Layer 5 of a small transformer language model trained on English Wikipedia (8 layers, counted from 0, width 128).
A neuron adds its activation times its output weights to the MLP's output. To switch it off is to set its activation to zero at one token and run the rest of the model.
A neuron's activation on a vector x is squared ReLU(weights . x), where the dot is the dot product.

Input weights of the MLP neurons that the questions are about. A number n stands for (n - 500) times 0.00099.
n22: 385 580 589 473 436 581 558 505 410 409 595 518 604 318 514 601 447 351 516 445 350 543 470 541 516 663 487 578 618 460 459 602 647 304 472 564 436 525 528 516 347 497 572 303 585 558 570 481 550 394 438 489 632 695 525 460 390 315 524 524 534 393 431 519 432 522 556 417 564 350 597 519 470 514 566 634 674 473 328 572 607 407 511 469 460 764 525 420 484 595 477 559 434 449 532 414 542 473 647 439 416 488 462 353 497 586 492 517 464 609 543 489 528 473 660 508 432 514 489 373 461 531 238 500 480 574 669 445
n51: 527 585 478 287 589 554 450 700 655 556 307 547 650 692 623 676 613 293 658 370 234 314 388 529 369 563 705 435 331 838 415 299 447 543 587 378 357 586 321 673 514 517 560 658 610 384 635 370 472 272 552 401 527 426 487 479 317 464 789 599 542 723 389 226 469 433 608 505 305 454 410 540 650 553 594 369 170 869 535 768 637 271 473 518 357 309 368 437 426 393 483 448 607 569 500 311 592 642 522 397 636 500 535 595 311 485 426 37 545 416 23 522 528 620 370 864 623 500 634 605 486 588 555 500 422 534 470 529
n106: 465 495 497 454 670 672 410 460 442 485 512 480 253 417 607 486 278 309 573 677 490 557 478 375 590 562 467 599 312 416 485 541 497 672 588 584 321 513 468 439 587 550 467 542 558 667 596 527 492 570 621 547 406 300 614 607 419 497 568 622 621 494 377 421 521 558 581 447 359 535 683 509 396 506 568 662 605 506 614 697 500 273 657 390 428 701 421 543 506 565 486 461 503 449 524 547 539 475 568 345 336 449 434 596 540 544 412 275 419 471 597 364 484 555 515 460 202 491 427 298 550 593 494 472 484 497 458 433
n115: 432 512 256 685 719 557 329 412 476 572 469 620 503 561 767 435 450 583 441 404 589 455 398 391 348 447 579 538 296 490 475 431 597 598 504 504 418 518 569 577 611 677 425 552 577 592 682 421 532 413 52 334 231 472 528 514 751 435 594 722 580 697 584 507 301 675 656 496 389 395 386 367 280 525 475 429 560 307 469 464 472 462 586 618 565 484 471 613 431 548 546 442 416 544 575 539 605 745 372 642 510 540 287 440 583 482 517 511 415 437 486 534 525 437 433 545 427 268 471 377 378 579 376 717 544 554 637 513
n176: 386 566 423 828 516 458 642 570 589 428 484 476 443 512 651 556 542 598 412 446 557 459 442 392 544 555 318 578 321 678 404 516 430 562 520 494 488 389 480 283 640 564 432 519 729 356 522 422 456 509 312 448 507 550 404 491 522 360 506 478 258 536 545 465 475 714 610 413 480 401 409 417 668 675 809 565 417 404 653 479 602 512 373 510 547 658 513 503 663 500 479 299 641 665 556 451 650 583 439 590 636 477 572 432 544 470 318 500 542 657 409 462 546 545 593 620 539 344 470 339 507 536 531 525 321 509 506 321
n247: 618 549 541 403 554 532 500 462 453 460 488 580 615 584 555 448 465 348 466 547 513 302 355 353 521 456 500 427 497 515 566 545 658 636 519 345 524 622 439 459 484 387 591 599 627 447 451 439 312 398 601 418 542 552 579 560 503 609 500 482 282 561 559 481 357 684 532 326 551 400 389 466 606 584 746 687 688 525 445 432 475 308 631 350 576 570 455 506 485 641 326 546 584 594 418 357 475 572 636 405 506 425 531 481 484 442 497 213 341 335 466 515 484 350 314 796 452 430 617 433 695 465 563 435 562 488 662 506
n260: 267 585 426 654 619 678 347 565 617 611 572 522 524 488 303 504 512 444 769 619 500 421 520 554 452 562 436 536 427 639 565 462 262 402 571 281 670 529 475 589 612 450 500 568 512 533 313 591 585 279 304 586 542 480 639 469 560 525 500 441 487 442 390 573 565 589 348 636 309 412 694 671 431 524 447 479 128 227 345 557 500 591 338 504 480 439 467 623 843 641 308 413 463 365 591 298 625 496 578 348 464 615 185 484 343 500 456 282 661 857 476 452 390 598 586 642 368 438 542 429 400 672 473 901 201 582 675 296
n338: 546 543 639 397 555 451 521 355 500 500 371 478 568 609 627 370 563 463 395 510 684 581 348 315 520 431 544 389 373 362 662 479 684 593 320 179 604 595 215 500 552 618 590 541 541 344 638 349 437 408 456 670 222 490 459 540 365 286 510 677 479 525 462 452 353 462 598 615 482 475 563 383 640 476 701 493 352 486 460 283 442 520 346 511 550 506 546 493 409 637 601 523 503 500 550 706 416 661 608 319 445 507 483 472 374 541 629 418 723 390 608 422 454 393 614 576 369 671 757 337 556 474 392 308 539 612 446 572
n425: 453 473 394 641 938 789 523 624 618 388 590 495 568 482 472 475 304 654 757 496 769 442 408 444 424 468 397 621 335 567 362 406 582 323 734 426 549 491 102 541 491 452 615 613 750 362 809 522 404 450 630 454 327 595 330 659 311 430 395 562 376 355 468 213 363 468 356 491 98 542 667 546 345 651 841 379 371 619 451 603 550 407 500 295 768 526 434 315 518 409 513 504 738 210 598 277 653 737 407 555 477 236 702 607 486 295 532 302 560 435 459 513 225 486 495 660 487 486 690 232 677 354 483 632 481 640 813 522
n491: 428 547 543 588 546 504 532 564 623 679 615 459 633 446 471 539 406 259 723 577 619 566 521 567 334 518 375 541 493 545 546 242 546 333 826 260 459 359 551 419 443 500 476 409 398 429 382 507 626 633 333 532 323 455 607 514 771 395 453 761 272 706 355 426 591 528 432 453 345 562 479 429 504 447 486 378 397 454 583 530 542 541 561 529 621 444 471 404 569 355 587 497 574 552 472 382 593 620 668 250 560 519 445 690 584 554 229 412 461 730 343 687 467 680 482 292 426 536 599 351 392 370 402 648 394 507 566 493
n765: 609 513 508 295 473 519 457 580 443 422 587 610 610 412 492 563 364 274 594 587 576 370 596 496 507 650 552 396 500 470 500 524 481 426 895 442 734 539 346 599 624 395 330 470 682 408 548 429 601 606 511 477 465 380 427 460 332 453 529 530 433 473 420 754 413 492 558 403 442 500 469 504 413 713 635 539 496 634 668 389 306 441 512 278 441 546 473 304 579 428 486 519 729 660 377 229 590 725 758 219 394 628 388 523 549 371 365 445 430 705 365 792 334 553 304 416 417 318 583 531 516 845 569 648 551 460 668 308
n930: 394 584 529 334 446 510 580 560 441 608 547 554 581 379 649 416 407 270 677 542 497 555 358 444 559 567 549 463 393 460 626 626 310 640 545 430 231 497 471 412 548 554 652 320 541 478 432 261 560 540 259 541 442 413 538 704 426 510 503 729 490 461 447 522 544 635 516 443 622 474 529 500 619 481 640 554 459 487 488 512 566 246 577 461 525 559 510 592 549 533 372 702 424 405 411 385 745 465 602 408 406 355 509 478 463 410 463 390 356 725 457 426 513 661 459 506 545 590 641 387 452 459 536 403 591 515 638 452

Output weights of the MLP neurons that the questions are about. A number n stands for (n - 500) times 0.00082.
n22: 684 732 385 479 746 479 400 353 506 581 365 561 311 446 556 493 480 426 524 517 635 478 423 593 548 411 512 552 519 521 703 503 595 512 581 415 687 531 211 472 519 456 607 506 554 493 602 394 500 630 604 500 373 497 417 615 494 354 271 465 549 485 510 471 519 454 395 519 449 473 263 631 456 458 549 652 340 466 331 705 478 540 372 453 419 376 460 436 570 466 472 426 521 339 556 601 536 626 374 427 667 442 481 680 657 606 489 509 422 335 325 411 658 681 473 475 404 639 445 528 552 639 672 548 533 441 360 374
n51: 518 383 290 544 348 611 523 719 504 453 406 128 578 407 519 948 563 410 539 324 261 500 318 328 737 706 717 333 491 753 577 539 445 420 593 771 487 582 500 550 491 179 509 653 551 692 516 181 604 539 435 517 386 477 680 226 339 817 409 647 624 575 349 352 201 504 698 659 179 487 563 376 267 52 381 477 413 537 603 526 545 442 533 523 636 529 601 518 537 350 595 465 491 640 724 504 461 644 514 487 419 620 555 573 677 551 479 363 518 375 231 453 622 565 678 860 749 604 420 422 451 307 536 295 634 241 565 684
n106: 528 569 504 410 403 443 522 355 741 297 250 690 639 431 463 548 559 243 416 392 461 420 398 489 476 444 387 219 578 396 557 436 651 592 457 511 380 454 514 412 414 589 561 480 493 185 524 614 392 527 602 580 558 627 447 446 444 380 525 507 489 493 596 703 793 467 433 573 605 517 514 531 600 449 514 284 361 681 437 702 385 778 477 342 649 416 331 228 482 493 645 707 263 586 403 317 527 626 481 597 567 507 489 584 609 368 558 428 589 786 569 544 464 659 406 675 575 520 552 486 379 570 418 541 493 504 486 474
n115: 633 216 680 413 436 838 461 441 234 391 482 285 640 378 457 524 583 470 546 528 417 504 518 358 590 622 493 456 727 485 539 568 481 469 594 598 563 402 435 600 595 594 538 525 477 413 448 263 581 628 696 546 507 340 418 450 483 199 383 523 367 446 384 725 582 434 329 500 492 402 290 540 440 377 569 458 481 601 659 514 559 397 701 409 548 708 789 496 366 455 489 532 341 191 625 733 558 618 528 482 578 402 530 465 324 650 398 417 587 492 695 479 390 694 665 673 514 759 545 707 496 543 335 439 378 354 372 289
n176: 486 712 446 311 432 497 504 600 437 625 677 690 504 619 325 563 598 661 577 373 607 637 868 700 445 531 461 581 679 355 527 707 575 622 437 363 351 546 590 546 475 423 582 772 525 291 451 692 496 372 470 547 510 479 504 594 289 408 479 436 656 421 434 406 496 536 409 204 609 596 510 576 336 707 469 403 496 484 371 339 451 663 477 489 465 439 395 483 767 299 687 480 493 562 489 503 572 452 342 503 374 376 539 537 475 350 602 493 592 561 363 450 546 489 524 280 544 403 467 305 583 302 575 286 545 650 483 624
n247: 542 512 493 524 435 537 256 534 302 436 472 440 319 471 451 376 580 582 615 609 471 797 596 548 490 426 386 461 571 637 429 519 252 573 430 489 429 710 511 629 660 633 446 497 401 644 775 623 570 531 490 524 628 604 550 482 580 383 460 467 685 687 433 661 504 537 418 511 684 497 447 643 326 467 507 438 330 407 500 427 514 366 700 380 246 427 606 448 749 339 536 411 500 492 334 352 583 379 470 630 418 734 340 384 441 385 542 340 729 445 518 230 580 277 591 471 303 490 437 518 493 526 651 517 485 591 425 760
n260: 463 331 783 301 432 535 466 496 541 770 725 484 551 278 720 351 558 388 334 608 606 291 580 337 500 521 304 479 463 398 382 264 610 232 325 535 480 580 670 587 458 705 689 625 560 690 579 638 332 694 340 516 609 217 550 556 375 577 395 352 250 585 756 658 571 512 558 478 286 444 191 366 546 470 585 517 668 474 343 238 525 606 511 352 346 343 628 630 551 746 475 504 201 491 233 612 399 540 398 700 529 480 521 496 581 801 481 480 569 410 530 369 554 517 394 580 616 655 446 563 732 309 508 737 702 535 464 545
n338: 492 562 252 645 589 439 583 766 432 500 312 392 457 347 625 347 670 268 435 447 291 285 474 433 304 530 324 454 397 567 598 565 399 229 386 460 561 712 504 576 597 629 666 659 543 541 569 523 525 536 375 619 648 447 591 213 550 429 542 612 399 533 572 241 519 340 458 642 437 385 508 642 597 441 549 558 438 438 762 563 545 489 647 259 435 566 399 645 578 511 393 342 478 530 588 379 489 353 484 762 397 623 434 289 563 607 320 455 470 813 520 471 390 535 462 704 338 507 401 504 414 568 796 666 733 634 613 488
n425: 366 302 505 317 657 513 384 520 449 490 606 399 737 711 728 539 387 556 740 431 419 505 581 206 337 421 589 635 678 858 367 480 667 552 614 613 266 462 692 697 324 633 628 382 476 336 330 802 658 567 374 385 582 223 430 784 267 843 476 804 633 750 432 346 547 509 463 733 370 418 449 482 353 476 363 619 296 441 440 482 635 431 423 457 514 429 570 331 582 322 612 311 434 495 105 613 541 586 365 385 458 266 738 500 712 607 662 368 58 366 413 683 504 505 532 897 622 442 261 254 527 647 745 446 549 435 415 545
n491: 682 26 526 447 416 803 448 530 571 379 482 680 807 371 454 413 607 443 271 277 328 648 441 537 664 504 489 554 507 475 435 519 684 675 581 462 347 562 666 583 478 630 522 472 500 680 394 645 681 572 500 377 581 338 443 563 500 634 566 507 485 573 504 441 590 466 471 567 704 497 479 563 365 374 496 353 496 432 647 420 243 465 401 438 551 531 669 613 433 395 615 718 677 344 413 400 427 503 492 535 396 609 276 452 708 392 529 549 675 415 696 335 447 371 362 333 295 538 460 427 574 624 598 441 287 393 490 481
n765: 454 223 425 537 504 480 694 527 508 683 664 479 504 662 563 684 488 602 484 370 253 435 508 491 558 496 611 402 483 471 524 477 635 667 404 585 223 491 609 474 431 398 371 512 448 527 375 607 858 236 251 424 591 419 475 802 616 477 242 552 410 202 504 706 483 269 581 522 588 293 517 375 448 315 479 370 461 592 657 248 411 697 609 535 453 459 346 309 417 496 491 672 605 726 747 480 232 406 223 600 793 563 439 435 329 747 388 728 798 662 714 309 437 474 613 332 508 752 567 612 337 513 332 644 370 663 422 555
n930: 742 729 443 645 624 574 542 187 595 298 387 631 661 363 288 496 734 467 349 387 436 420 596 317 565 606 563 470 789 464 493 365 519 275 517 430 573 564 546 574 466 638 421 643 420 437 433 545 322 493 607 454 378 611 518 302 524 313 537 530 520 475 666 728 326 500 271 439 462 471 537 453 571 469 482 338 661 430 625 565 383 620 273 617 574 440 618 312 576 537 700 461 500 549 512 746 446 550 437 573 408 562 530 588 637 723 426 471 698 409 310 482 476 299 329 709 582 518 228 463 507 577 493 554 246 413 521 599

Each question names a token from some text and the token that comes next. It shows the vector x that enters the MLP there. A number n stands for (n - 500) times 0.014.

Then comes g, the gradient of the next token's log-probability with respect to the MLP's output, scaled to length 1. A neuron's effect is roughly proportional to its activation times (output weights . g). A number n stands for (n - 500) times 0.00077.

"7", then "5"
x: 514 385 511 458 411 543 587 506 427 534 493 435 434 440 475 515 469 566 504 519 420 548 497 398 513 562 407 538 570 444 440 472 541 477 346 605 478 657 508 501 486 472 433 472 494 509 455 510 560 510 562 588 523 332 517 512 416 503 454 526 571 469 432 358 511 595 537 458 465 596 512 501 536 588 567 568 575 581 483 525 540 452 415 490 369 503 505 556 510 549 608 561 525 490 474 428 418 473 515 413 550 508 624 503 471 640 526 608 527 468 488 451 516 327 426 428 556 516 586 510 618 522 502 499 519 540 373 551
g: 597 543 548 655 593 323 656 673 410 563 472 357 576 486 305 442 609 481 688 668 519 590 327 539 618 464 428 583 491 728 390 465 520 448 353 437 616 333 391 739 644 383 542 667 589 371 468 594 759 540 490 190 383 478 558 524 449 606 661 550 466 433 407 334 461 482 541 629 399 594 442 547 485 391 269 479 633 444 307 600 667 513 477 602 347 469 308 570 401 475 648 609 443 297 439 655 742 376 558 540 246 581 560 535 567 450 600 502 428 454 596 416 345 497 567 375 420 481 326 554 639 556 605 341 396 483 532 401
Which neuron, switched off, raises the next token's probability most? n106

"\n", then "\n"
x: 477 109 541 500 460 585 528 600 513 552 492 432 482 499 523 585 504 539 546 542 514 433 462 487 445 593 465 515 508 552 481 433 540 512 502 464 551 409 525 499 482 380 448 469 497 455 502 567 699 489 484 516 506 495 566 389 469 654 480 468 384 447 441 574 535 430 454 611 417 460 530 497 428 462 582 553 489 456 492 468 497 538 512 550 495 428 519 549 537 518 468 464 454 636 456 430 402 482 540 461 520 561 520 523 583 648 488 442 502 552 522 519 502 490 491 553 443 528 483 492 474 450 531 572 490 482 530 470
g: 415 744 435 543 392 514 329 522 432 527 697 713 512 489 407 547 508 630 489 585 419 428 587 444 445 641 499 499 680 694 594 268 447 362 619 484 438 486 315 604 637 503 639 507 553 353 342 598 490 452 472 705 701 457 548 560 527 450 534 502 463 401 776 442 553 498 276 598 387 348 529 519 538 371 343 565 704 377 348 309 585 629 299 664 358 404 560 482 642 572 343 525 391 632 517 655 509 416 359 374 533 378 494 444 524 473 306 470 717 676 348 555 534 661 452 584 461 411 269 683 442 497 517 566 271 461 521 580
Which neuron, switched off, lowers the next token's probability most? n260

"on", then " |"
x: 497 143 455 450 456 496 550 446 486 561 442 390 455 524 595 552 584 547 494 443 495 535 417 563 482 538 532 529 513 392 427 444 436 482 434 593 463 574 715 531 516 497 394 443 462 531 443 626 452 511 405 558 473 466 424 462 483 587 540 519 445 498 585 505 480 555 521 544 455 574 518 429 550 417 472 476 473 479 533 525 398 587 613 623 520 400 618 484 547 528 441 523 391 508 515 655 471 487 487 546 500 609 447 532 538 512 504 429 460 527 494 493 659 483 533 523 630 522 439 547 439 523 441 435 566 469 506 494
g: 587 515 759 384 408 351 670 496 477 476 351 709 550 545 795 856 445 753 402 431 525 578 402 449 587 537 360 409 481 393 635 461 539 557 329 415 555 608 458 426 518 470 606 572 418 420 434 418 212 552 625 494 598 353 670 662 661 381 494 356 529 355 707 530 608 454 358 503 649 676 344 404 584 515 435 520 417 497 503 545 577 403 420 481 399 855 655 567 357 513 519 467 394 576 373 404 424 636 522 531 515 500 713 441 571 495 393 468 468 309 507 501 463 307 421 536 473 669 479 468 505 358 507 424 560 399 374 396
Which neuron, switched off, lowers the next token's probability most? n115

" |", then " I"
x: 482 82 494 479 467 559 537 469 555 587 472 433 507 504 526 543 473 503 529 525 333 517 478 498 491 535 494 498 491 545 529 360 503 473 590 469 534 385 517 506 534 489 522 541 547 477 492 652 614 501 469 653 526 503 526 485 474 490 477 530 454 452 584 514 533 486 424 580 475 466 503 536 429 545 509 471 459 474 445 528 446 550 595 577 532 462 469 574 507 451 477 500 506 651 456 460 406 448 503 512 480 519 514 488 615 564 422 422 504 535 536 539 529 584 423 631 520 470 485 511 482 392 566 483 491 373 524 446
g: 437 569 424 429 620 518 531 416 634 448 267 597 552 572 417 236 211 328 603 482 490 603 346 487 343 374 638 450 521 430 529 526 574 579 588 311 678 553 264 408 373 405 442 443 473 497 670 431 428 519 723 250 540 505 511 743 433 503 572 516 337 604 462 463 456 652 651 555 516 520 547 296 524 597 763 513 591 370 578 610 298 428 630 616 631 568 508 484 585 461 506 474 486 570 468 452 598 493 740 399 548 488 584 485 510 485 568 384 438 737 674 463 472 640 490 567 386 246 522 569 515 496 374 608 407 689 491 205
Which neuron, switched off, raises the next token's probability most? n260

" Par", then "as"
x: 533 186 572 463 507 454 513 437 542 506 392 556 423 463 563 579 487 516 513 432 547 485 511 466 549 450 441 537 471 465 582 649 489 439 518 526 485 536 519 533 529 442 386 512 473 595 510 618 515 463 480 463 561 501 497 548 429 618 527 522 519 557 497 445 367 465 469 483 545 589 441 578 468 488 533 707 588 533 523 370 496 455 432 526 479 463 707 546 459 590 501 526 512 689 500 482 392 501 527 511 446 424 482 487 570 576 563 487 488 414 435 513 432 457 499 475 531 542 540 616 443 374 505 436 470 441 509 585
g: 731 468 517 529 470 513 344 327 360 774 413 447 433 554 385 520 433 471 345 478 560 532 649 380 453 546 560 466 553 589 511 466 514 423 637 621 698 266 443 611 197 471 690 460 633 580 529 344 343 473 663 485 468 490 404 421 302 717 412 689 309 538 514 493 491 417 484 574 599 503 356 452 481 576 499 340 555 511 437 282 750 362 569 516 575 616 634 492 538 600 591 380 456 432 749 404 479 419 321 556 618 479 475 371 527 480 544 560 598 478 615 842 745 379 416 578 389 471 459 413 662 489 629 334 397 414 467 561
Which neuron, switched off, raises the next token's probability most? n247

"ime", then " E"
x: 416 224 557 458 396 558 589 388 455 504 511 413 554 427 502 512 451 460 443 514 403 511 483 573 445 564 487 471 544 429 373 525 484 536 402 617 500 567 636 420 490 552 449 478 542 445 485 559 665 545 419 439 559 442 491 464 551 422 529 489 455 581 553 563 629 442 520 571 537 444 535 355 472 641 558 471 481 519 498 481 465 532 467 542 489 479 573 445 510 541 490 500 500 615 532 497 441 472 554 523 584 646 470 504 482 558 418 697 536 554 519 493 467 429 498 509 520 527 515 546 478 437 422 520 421 459 415 634
g: 556 569 303 448 486 607 470 503 533 604 323 609 483 561 643 456 449 319 510 612 383 559 299 526 489 367 570 305 205 550 430 504 524 564 563 562 581 527 505 248 606 362 597 461 617 304 500 590 436 400 527 525 365 483 463 648 323 453 372 464 593 647 521 381 604 655 744 508 416 567 339 318 467 397 571 547 480 371 402 638 554 559 654 413 609 465 447 421 658 751 184 537 716 399 406 460 443 642 499 317 634 572 550 289 749 457 492 491 643 504 493 528 462 466 314 645 474 380 563 617 654 695 563 534 565 436 633 498
Which neuron, switched off, lowers the next token's probability most? n22

",", then " t"
x: 481 379 413 429 378 395 583 509 458 548 538 270 530 539 611 494 575 453 536 494 432 521 413 551 572 466 564 489 474 498 483 582 508 508 502 490 459 664 591 449 354 412 482 440 454 502 519 549 723 503 584 599 431 481 489 498 494 430 513 549 511 399 519 515 496 552 443 477 551 442 525 379 557 511 554 588 502 470 462 442 594 528 528 456 541 542 559 510 487 590 527 635 499 445 465 474 397 507 502 436 511 522 614 428 437 616 489 452 524 386 585 488 519 487 477 542 508 399 504 412 526 529 456 407 623 421 494 479
g: 351 350 683 379 439 472 504 466 406 308 721 390 636 466 372 459 406 685 401 399 355 633 586 645 512 628 556 685 544 506 456 495 483 430 376 548 230 385 658 662 485 390 386 501 444 619 565 696 681 716 463 523 729 667 440 399 478 569 639 308 521 449 592 480 589 489 440 540 570 495 594 634 382 533 359 482 506 488 430 289 552 509 499 706 536 571 500 353 372 411 847 575 431 705 526 428 495 402 368 597 383 501 400 483 466 452 569 556 491 531 399 579 540 477 496 286 647 642 603 523 494 416 485 416 422 356 166 616
Which neuron, switched off, raises the next token's probability most? n22

"5", then " at"
x: 476 306 531 420 358 391 513 443 454 504 541 351 469 498 543 554 488 476 501 448 395 579 429 538 517 609 532 507 536 497 563 579 485 575 399 636 523 498 649 601 429 474 497 460 512 452 499 562 556 550 528 560 567 461 587 578 466 644 463 452 573 424 538 553 630 464 483 589 563 563 479 505 468 413 461 559 535 547 389 519 552 563 498 457 377 497 561 398 517 658 479 441 434 570 400 544 522 416 632 525 438 609 458 451 451 455 475 551 549 525 527 495 516 505 441 416 547 501 491 475 418 516 413 449 587 472 482 459
g: 352 301 382 515 535 746 469 374 636 595 481 251 533 383 441 459 745 273 683 486 309 487 643 571 421 461 328 395 522 410 345 453 367 437 551 372 241 596 711 427 400 551 400 470 558 637 553 655 735 487 597 466 429 532 593 447 687 423 463 444 443 466 434 437 424 440 323 379 567 528 664 682 628 562 406 332 579 679 455 293 510 415 550 440 668 248 465 485 547 388 499 633 722 525 508 472 492 513 612 413 643 596 627 469 570 613 548 797 474 442 547 489 508 511 582 438 491 389 551 452 405 649 380 555 665 507 452 614
Which neuron, switched off, raises the next token's probability most? n22

" |", then " "
x: 598 150 511 472 456 332 434 427 438 534 616 445 503 450 539 594 516 462 562 494 393 525 452 492 603 546 528 408 400 460 512 598 457 583 574 486 499 461 541 515 507 446 503 474 532 506 464 550 628 487 566 562 499 556 538 487 502 505 527 520 550 432 631 527 484 504 473 536 619 505 480 434 383 490 573 609 536 495 469 513 482 440 412 592 531 437 639 467 495 581 499 507 455 490 416 470 394 425 606 441 502 499 520 454 458 530 485 492 430 397 613 461 515 515 453 593 544 448 521 465 551 514 530 481 534 506 505 503
g: 618 415 592 456 321 402 484 529 355 509 514 433 417 347 577 591 739 699 393 439 255 494 496 716 408 688 490 597 570 509 507 547 536 334 394 645 463 597 683 625 458 568 419 567 499 425 338 651 611 680 387 710 601 561 605 351 487 460 308 372 733 520 636 575 583 478 364 419 494 545 537 566 480 442 296 283 513 662 398 489 668 544 522 642 455 577 437 486 537 488 715 486 354 490 527 405 447 299 353 810 260 660 431 288 607 394 508 592 521 524 368 478 486 378 478 542 509 464 502 452 476 511 615 459 595 226 420 564
Which neuron, switched off, lowers the next token's probability most? n247

"aw", then "n"
x: 460 225 583 478 397 465 428 473 571 542 475 515 533 528 631 474 641 589 393 427 517 511 463 518 515 448 480 485 355 528 366 504 507 553 508 531 552 649 496 521 433 467 437 522 479 459 455 537 508 519 538 564 582 442 550 426 440 506 484 550 424 477 562 445 456 461 482 545 483 428 640 495 545 517 395 443 503 505 618 540 523 421 570 506 530 486 498 601 448 528 478 579 494 500 499 437 448 561 413 455 575 485 455 576 671 598 497 561 509 410 382 413 521 446 515 493 548 428 458 576 543 508 539 492 604 407 528 632
g: 275 400 728 574 532 492 501 475 449 609 492 424 541 437 429 722 508 437 517 418 620 492 372 702 570 519 721 389 453 557 580 463 452 600 529 493 514 523 457 550 401 220 542 630 234 590 304 518 491 646 589 762 546 417 297 566 556 729 541 452 653 491 370 613 298 608 466 520 386 570 467 375 493 591 390 454 608 709 498 631 439 428 412 379 473 517 389 217 416 354 585 401 345 595 588 600 696 517 508 418 696 648 553 451 454 620 581 371 617 320 376 570 419 384 659 253 565 369 629 596 534 430 442 403 593 398 553 501
Which neuron, switched off, lowers the next token's probability most? n51

" K", then "ent"
x: 495 42 537 495 458 521 447 583 471 490 474 502 467 541 547 588 542 501 547 486 433 489 467 446 442 478 521 489 454 525 511 491 508 514 560 535 483 485 526 494 452 450 423 538 500 586 451 554 533 508 515 473 558 498 535 514 508 618 552 485 546 629 469 490 386 512 550 549 534 522 554 389 493 500 465 494 388 558 481 445 464 449 475 560 482 451 499 478 491 486 525 458 547 626 496 510 467 607 464 605 417 588 545 557 528 546 509 463 573 425 485 548 495 519 492 528 606 540 515 547 461 296 606 432 454 431 477 522
g: 266 434 323 488 657 353 561 401 630 609 315 613 517 396 651 582 605 549 451 344 321 558 526 586 524 460 517 555 454 470 537 466 600 526 404 625 482 372 585 477 569 564 387 461 581 451 622 628 642 524 350 621 535 608 658 579 496 507 569 482 610 357 530 736 449 299 256 565 264 406 574 626 713 338 482 376 391 455 541 577 520 572 464 397 442 255 544 401 403 519 635 541 440 437 535 465 393 390 348 374 314 851 470 462 593 590 520 371 423 484 399 675 733 431 510 560 573 449 709 748 437 580 619 555 454 284 398 565
Which neuron, switched off, lowers the next token's probability most? n51

" this", then " st"
x: 474 109 604 478 529 473 536 351 486 485 569 519 500 503 541 546 504 394 457 424 485 502 480 572 460 522 537 435 486 405 532 518 514 468 470 528 447 554 471 496 553 458 459 497 528 463 507 519 638 575 476 524 513 436 510 502 492 467 516 584 482 511 510 571 473 479 464 516 548 508 592 503 435 561 567 517 536 556 457 401 543 471 535 612 504 417 563 477 514 387 544 493 564 634 508 446 459 589 459 463 516 562 447 469 577 591 441 494 504 536 474 543 465 571 511 447 451 543 556 392 458 386 465 480 454 526 550 705
g: 474 371 387 669 467 427 459 375 730 384 586 483 550 637 439 432 315 699 418 704 605 347 418 347 621 426 575 353 325 438 662 720 494 584 198 467 475 379 587 371 492 283 382 444 423 366 589 511 534 338 641 567 569 450 547 702 532 343 671 534 435 412 448 444 608 469 528 436 467 482 439 438 550 639 501 647 388 510 559 450 395 479 634 377 594 484 614 620 480 352 455 482 544 368 672 579 385 615 460 301 559 459 516 285 377 496 685 520 541 418 646 661 558 532 720 578 454 763 561 722 534 559 511 394 390 300 598 610
Which neuron, switched off, lowers the next token's probability most? n765

" sc", then "ri"
x: 444 213 637 323 413 433 457 497 614 627 514 456 538 583 579 516 531 564 485 528 526 507 474 515 526 541 425 432 479 420 574 523 460 508 548 512 520 580 631 433 513 479 402 506 536 477 493 618 562 466 477 526 544 479 463 454 631 545 539 521 506 594 492 564 393 602 374 485 486 431 488 564 522 433 514 490 488 402 466 461 473 614 556 491 463 426 460 476 550 463 579 496 582 551 507 375 482 515 476 509 345 469 496 420 507 584 515 502 446 453 494 580 446 483 555 484 520 496 590 474 520 379 635 512 545 429 528 508
g: 425 522 509 301 321 569 545 756 613 384 595 611 296 475 425 678 523 487 547 669 610 524 304 414 556 470 364 638 459 512 428 725 543 535 505 501 416 397 583 510 545 512 747 516 503 543 413 277 687 557 448 350 429 703 158 462 616 519 601 424 382 597 383 485 443 601 446 580 415 491 506 405 406 360 366 535 532 549 522 392 519 596 428 819 562 377 446 701 441 599 192 582 290 547 362 554 487 568 442 501 528 381 480 639 361 590 503 544 389 345 491 546 572 393 632 374 656 519 533 744 564 629 471 467 565 508 327 587
Which neuron, switched off, raises the next token's probability most? n491

"0", then " in"
x: 460 412 544 462 331 439 467 499 332 481 532 406 489 511 472 495 509 447 458 459 393 559 503 514 518 642 516 452 559 504 437 510 523 499 367 593 500 594 607 600 321 479 486 491 502 471 474 483 592 563 516 617 604 471 556 522 424 524 564 418 616 400 553 523 630 469 500 532 529 586 567 447 518 483 405 558 595 493 444 477 573 532 435 420 353 494 596 448 535 681 508 479 444 575 420 468 470 476 588 513 506 621 511 509 439 479 527 575 555 457 546 537 491 447 465 398 515 614 499 500 511 562 408 513 574 465 453 434
g: 457 477 376 520 627 820 398 460 848 501 616 354 679 270 361 541 483 263 520 366 394 488 458 453 358 491 553 530 523 443 469 456 447 559 497 337 461 512 570 663 459 609 511 438 692 757 472 407 499 448 297 509 495 479 553 609 482 500 582 433 386 522 363 327 552 448 527 461 455 570 717 708 395 585 536 458 500 680 409 568 551 421 570 400 646 467 414 645 554 540 479 552 683 387 724 477 524 495 688 311 535 434 283 349 586 474 442 581 561 661 465 534 376 663 482 455 268 462 586 397 352 566 344 712 499 659 308 441
Which neuron, switched off, raises the next token's probability most? n22

"mer", then ";"
x: 496 297 433 574 531 606 600 515 485 509 506 338 440 554 567 525 499 465 441 471 517 549 424 540 470 438 437 422 607 535 443 590 581 475 491 577 469 496 692 460 498 485 394 487 387 574 440 626 517 510 485 494 559 460 521 432 572 369 473 538 505 495 614 412 490 430 572 447 396 463 441 514 473 447 556 464 502 486 503 438 462 591 477 465 425 473 597 521 504 571 501 490 500 678 511 581 410 518 405 498 625 496 451 432 505 675 515 514 480 558 452 494 544 369 514 507 592 537 427 622 552 516 472 463 455 484 521 625
g: 361 491 448 470 385 495 420 625 519 287 363 605 654 699 461 444 519 462 242 415 392 526 458 660 446 492 336 745 518 584 611 546 675 549 503 445 387 559 276 478 507 943 586 439 580 471 516 406 400 528 344 692 591 392 512 466 543 461 445 563 365 594 389 560 543 533 563 552 646 488 495 429 504 422 575 482 592 425 679 649 404 627 763 488 374 735 489 503 535 493 501 626 389 512 477 537 647 401 481 483 627 379 667 718 360 333 356 402 258 543 272 555 520 577 459 508 576 671 406 531 341 531 362 402 454 381 386 537
Which neuron, switched off, lowers the next token's probability most? n115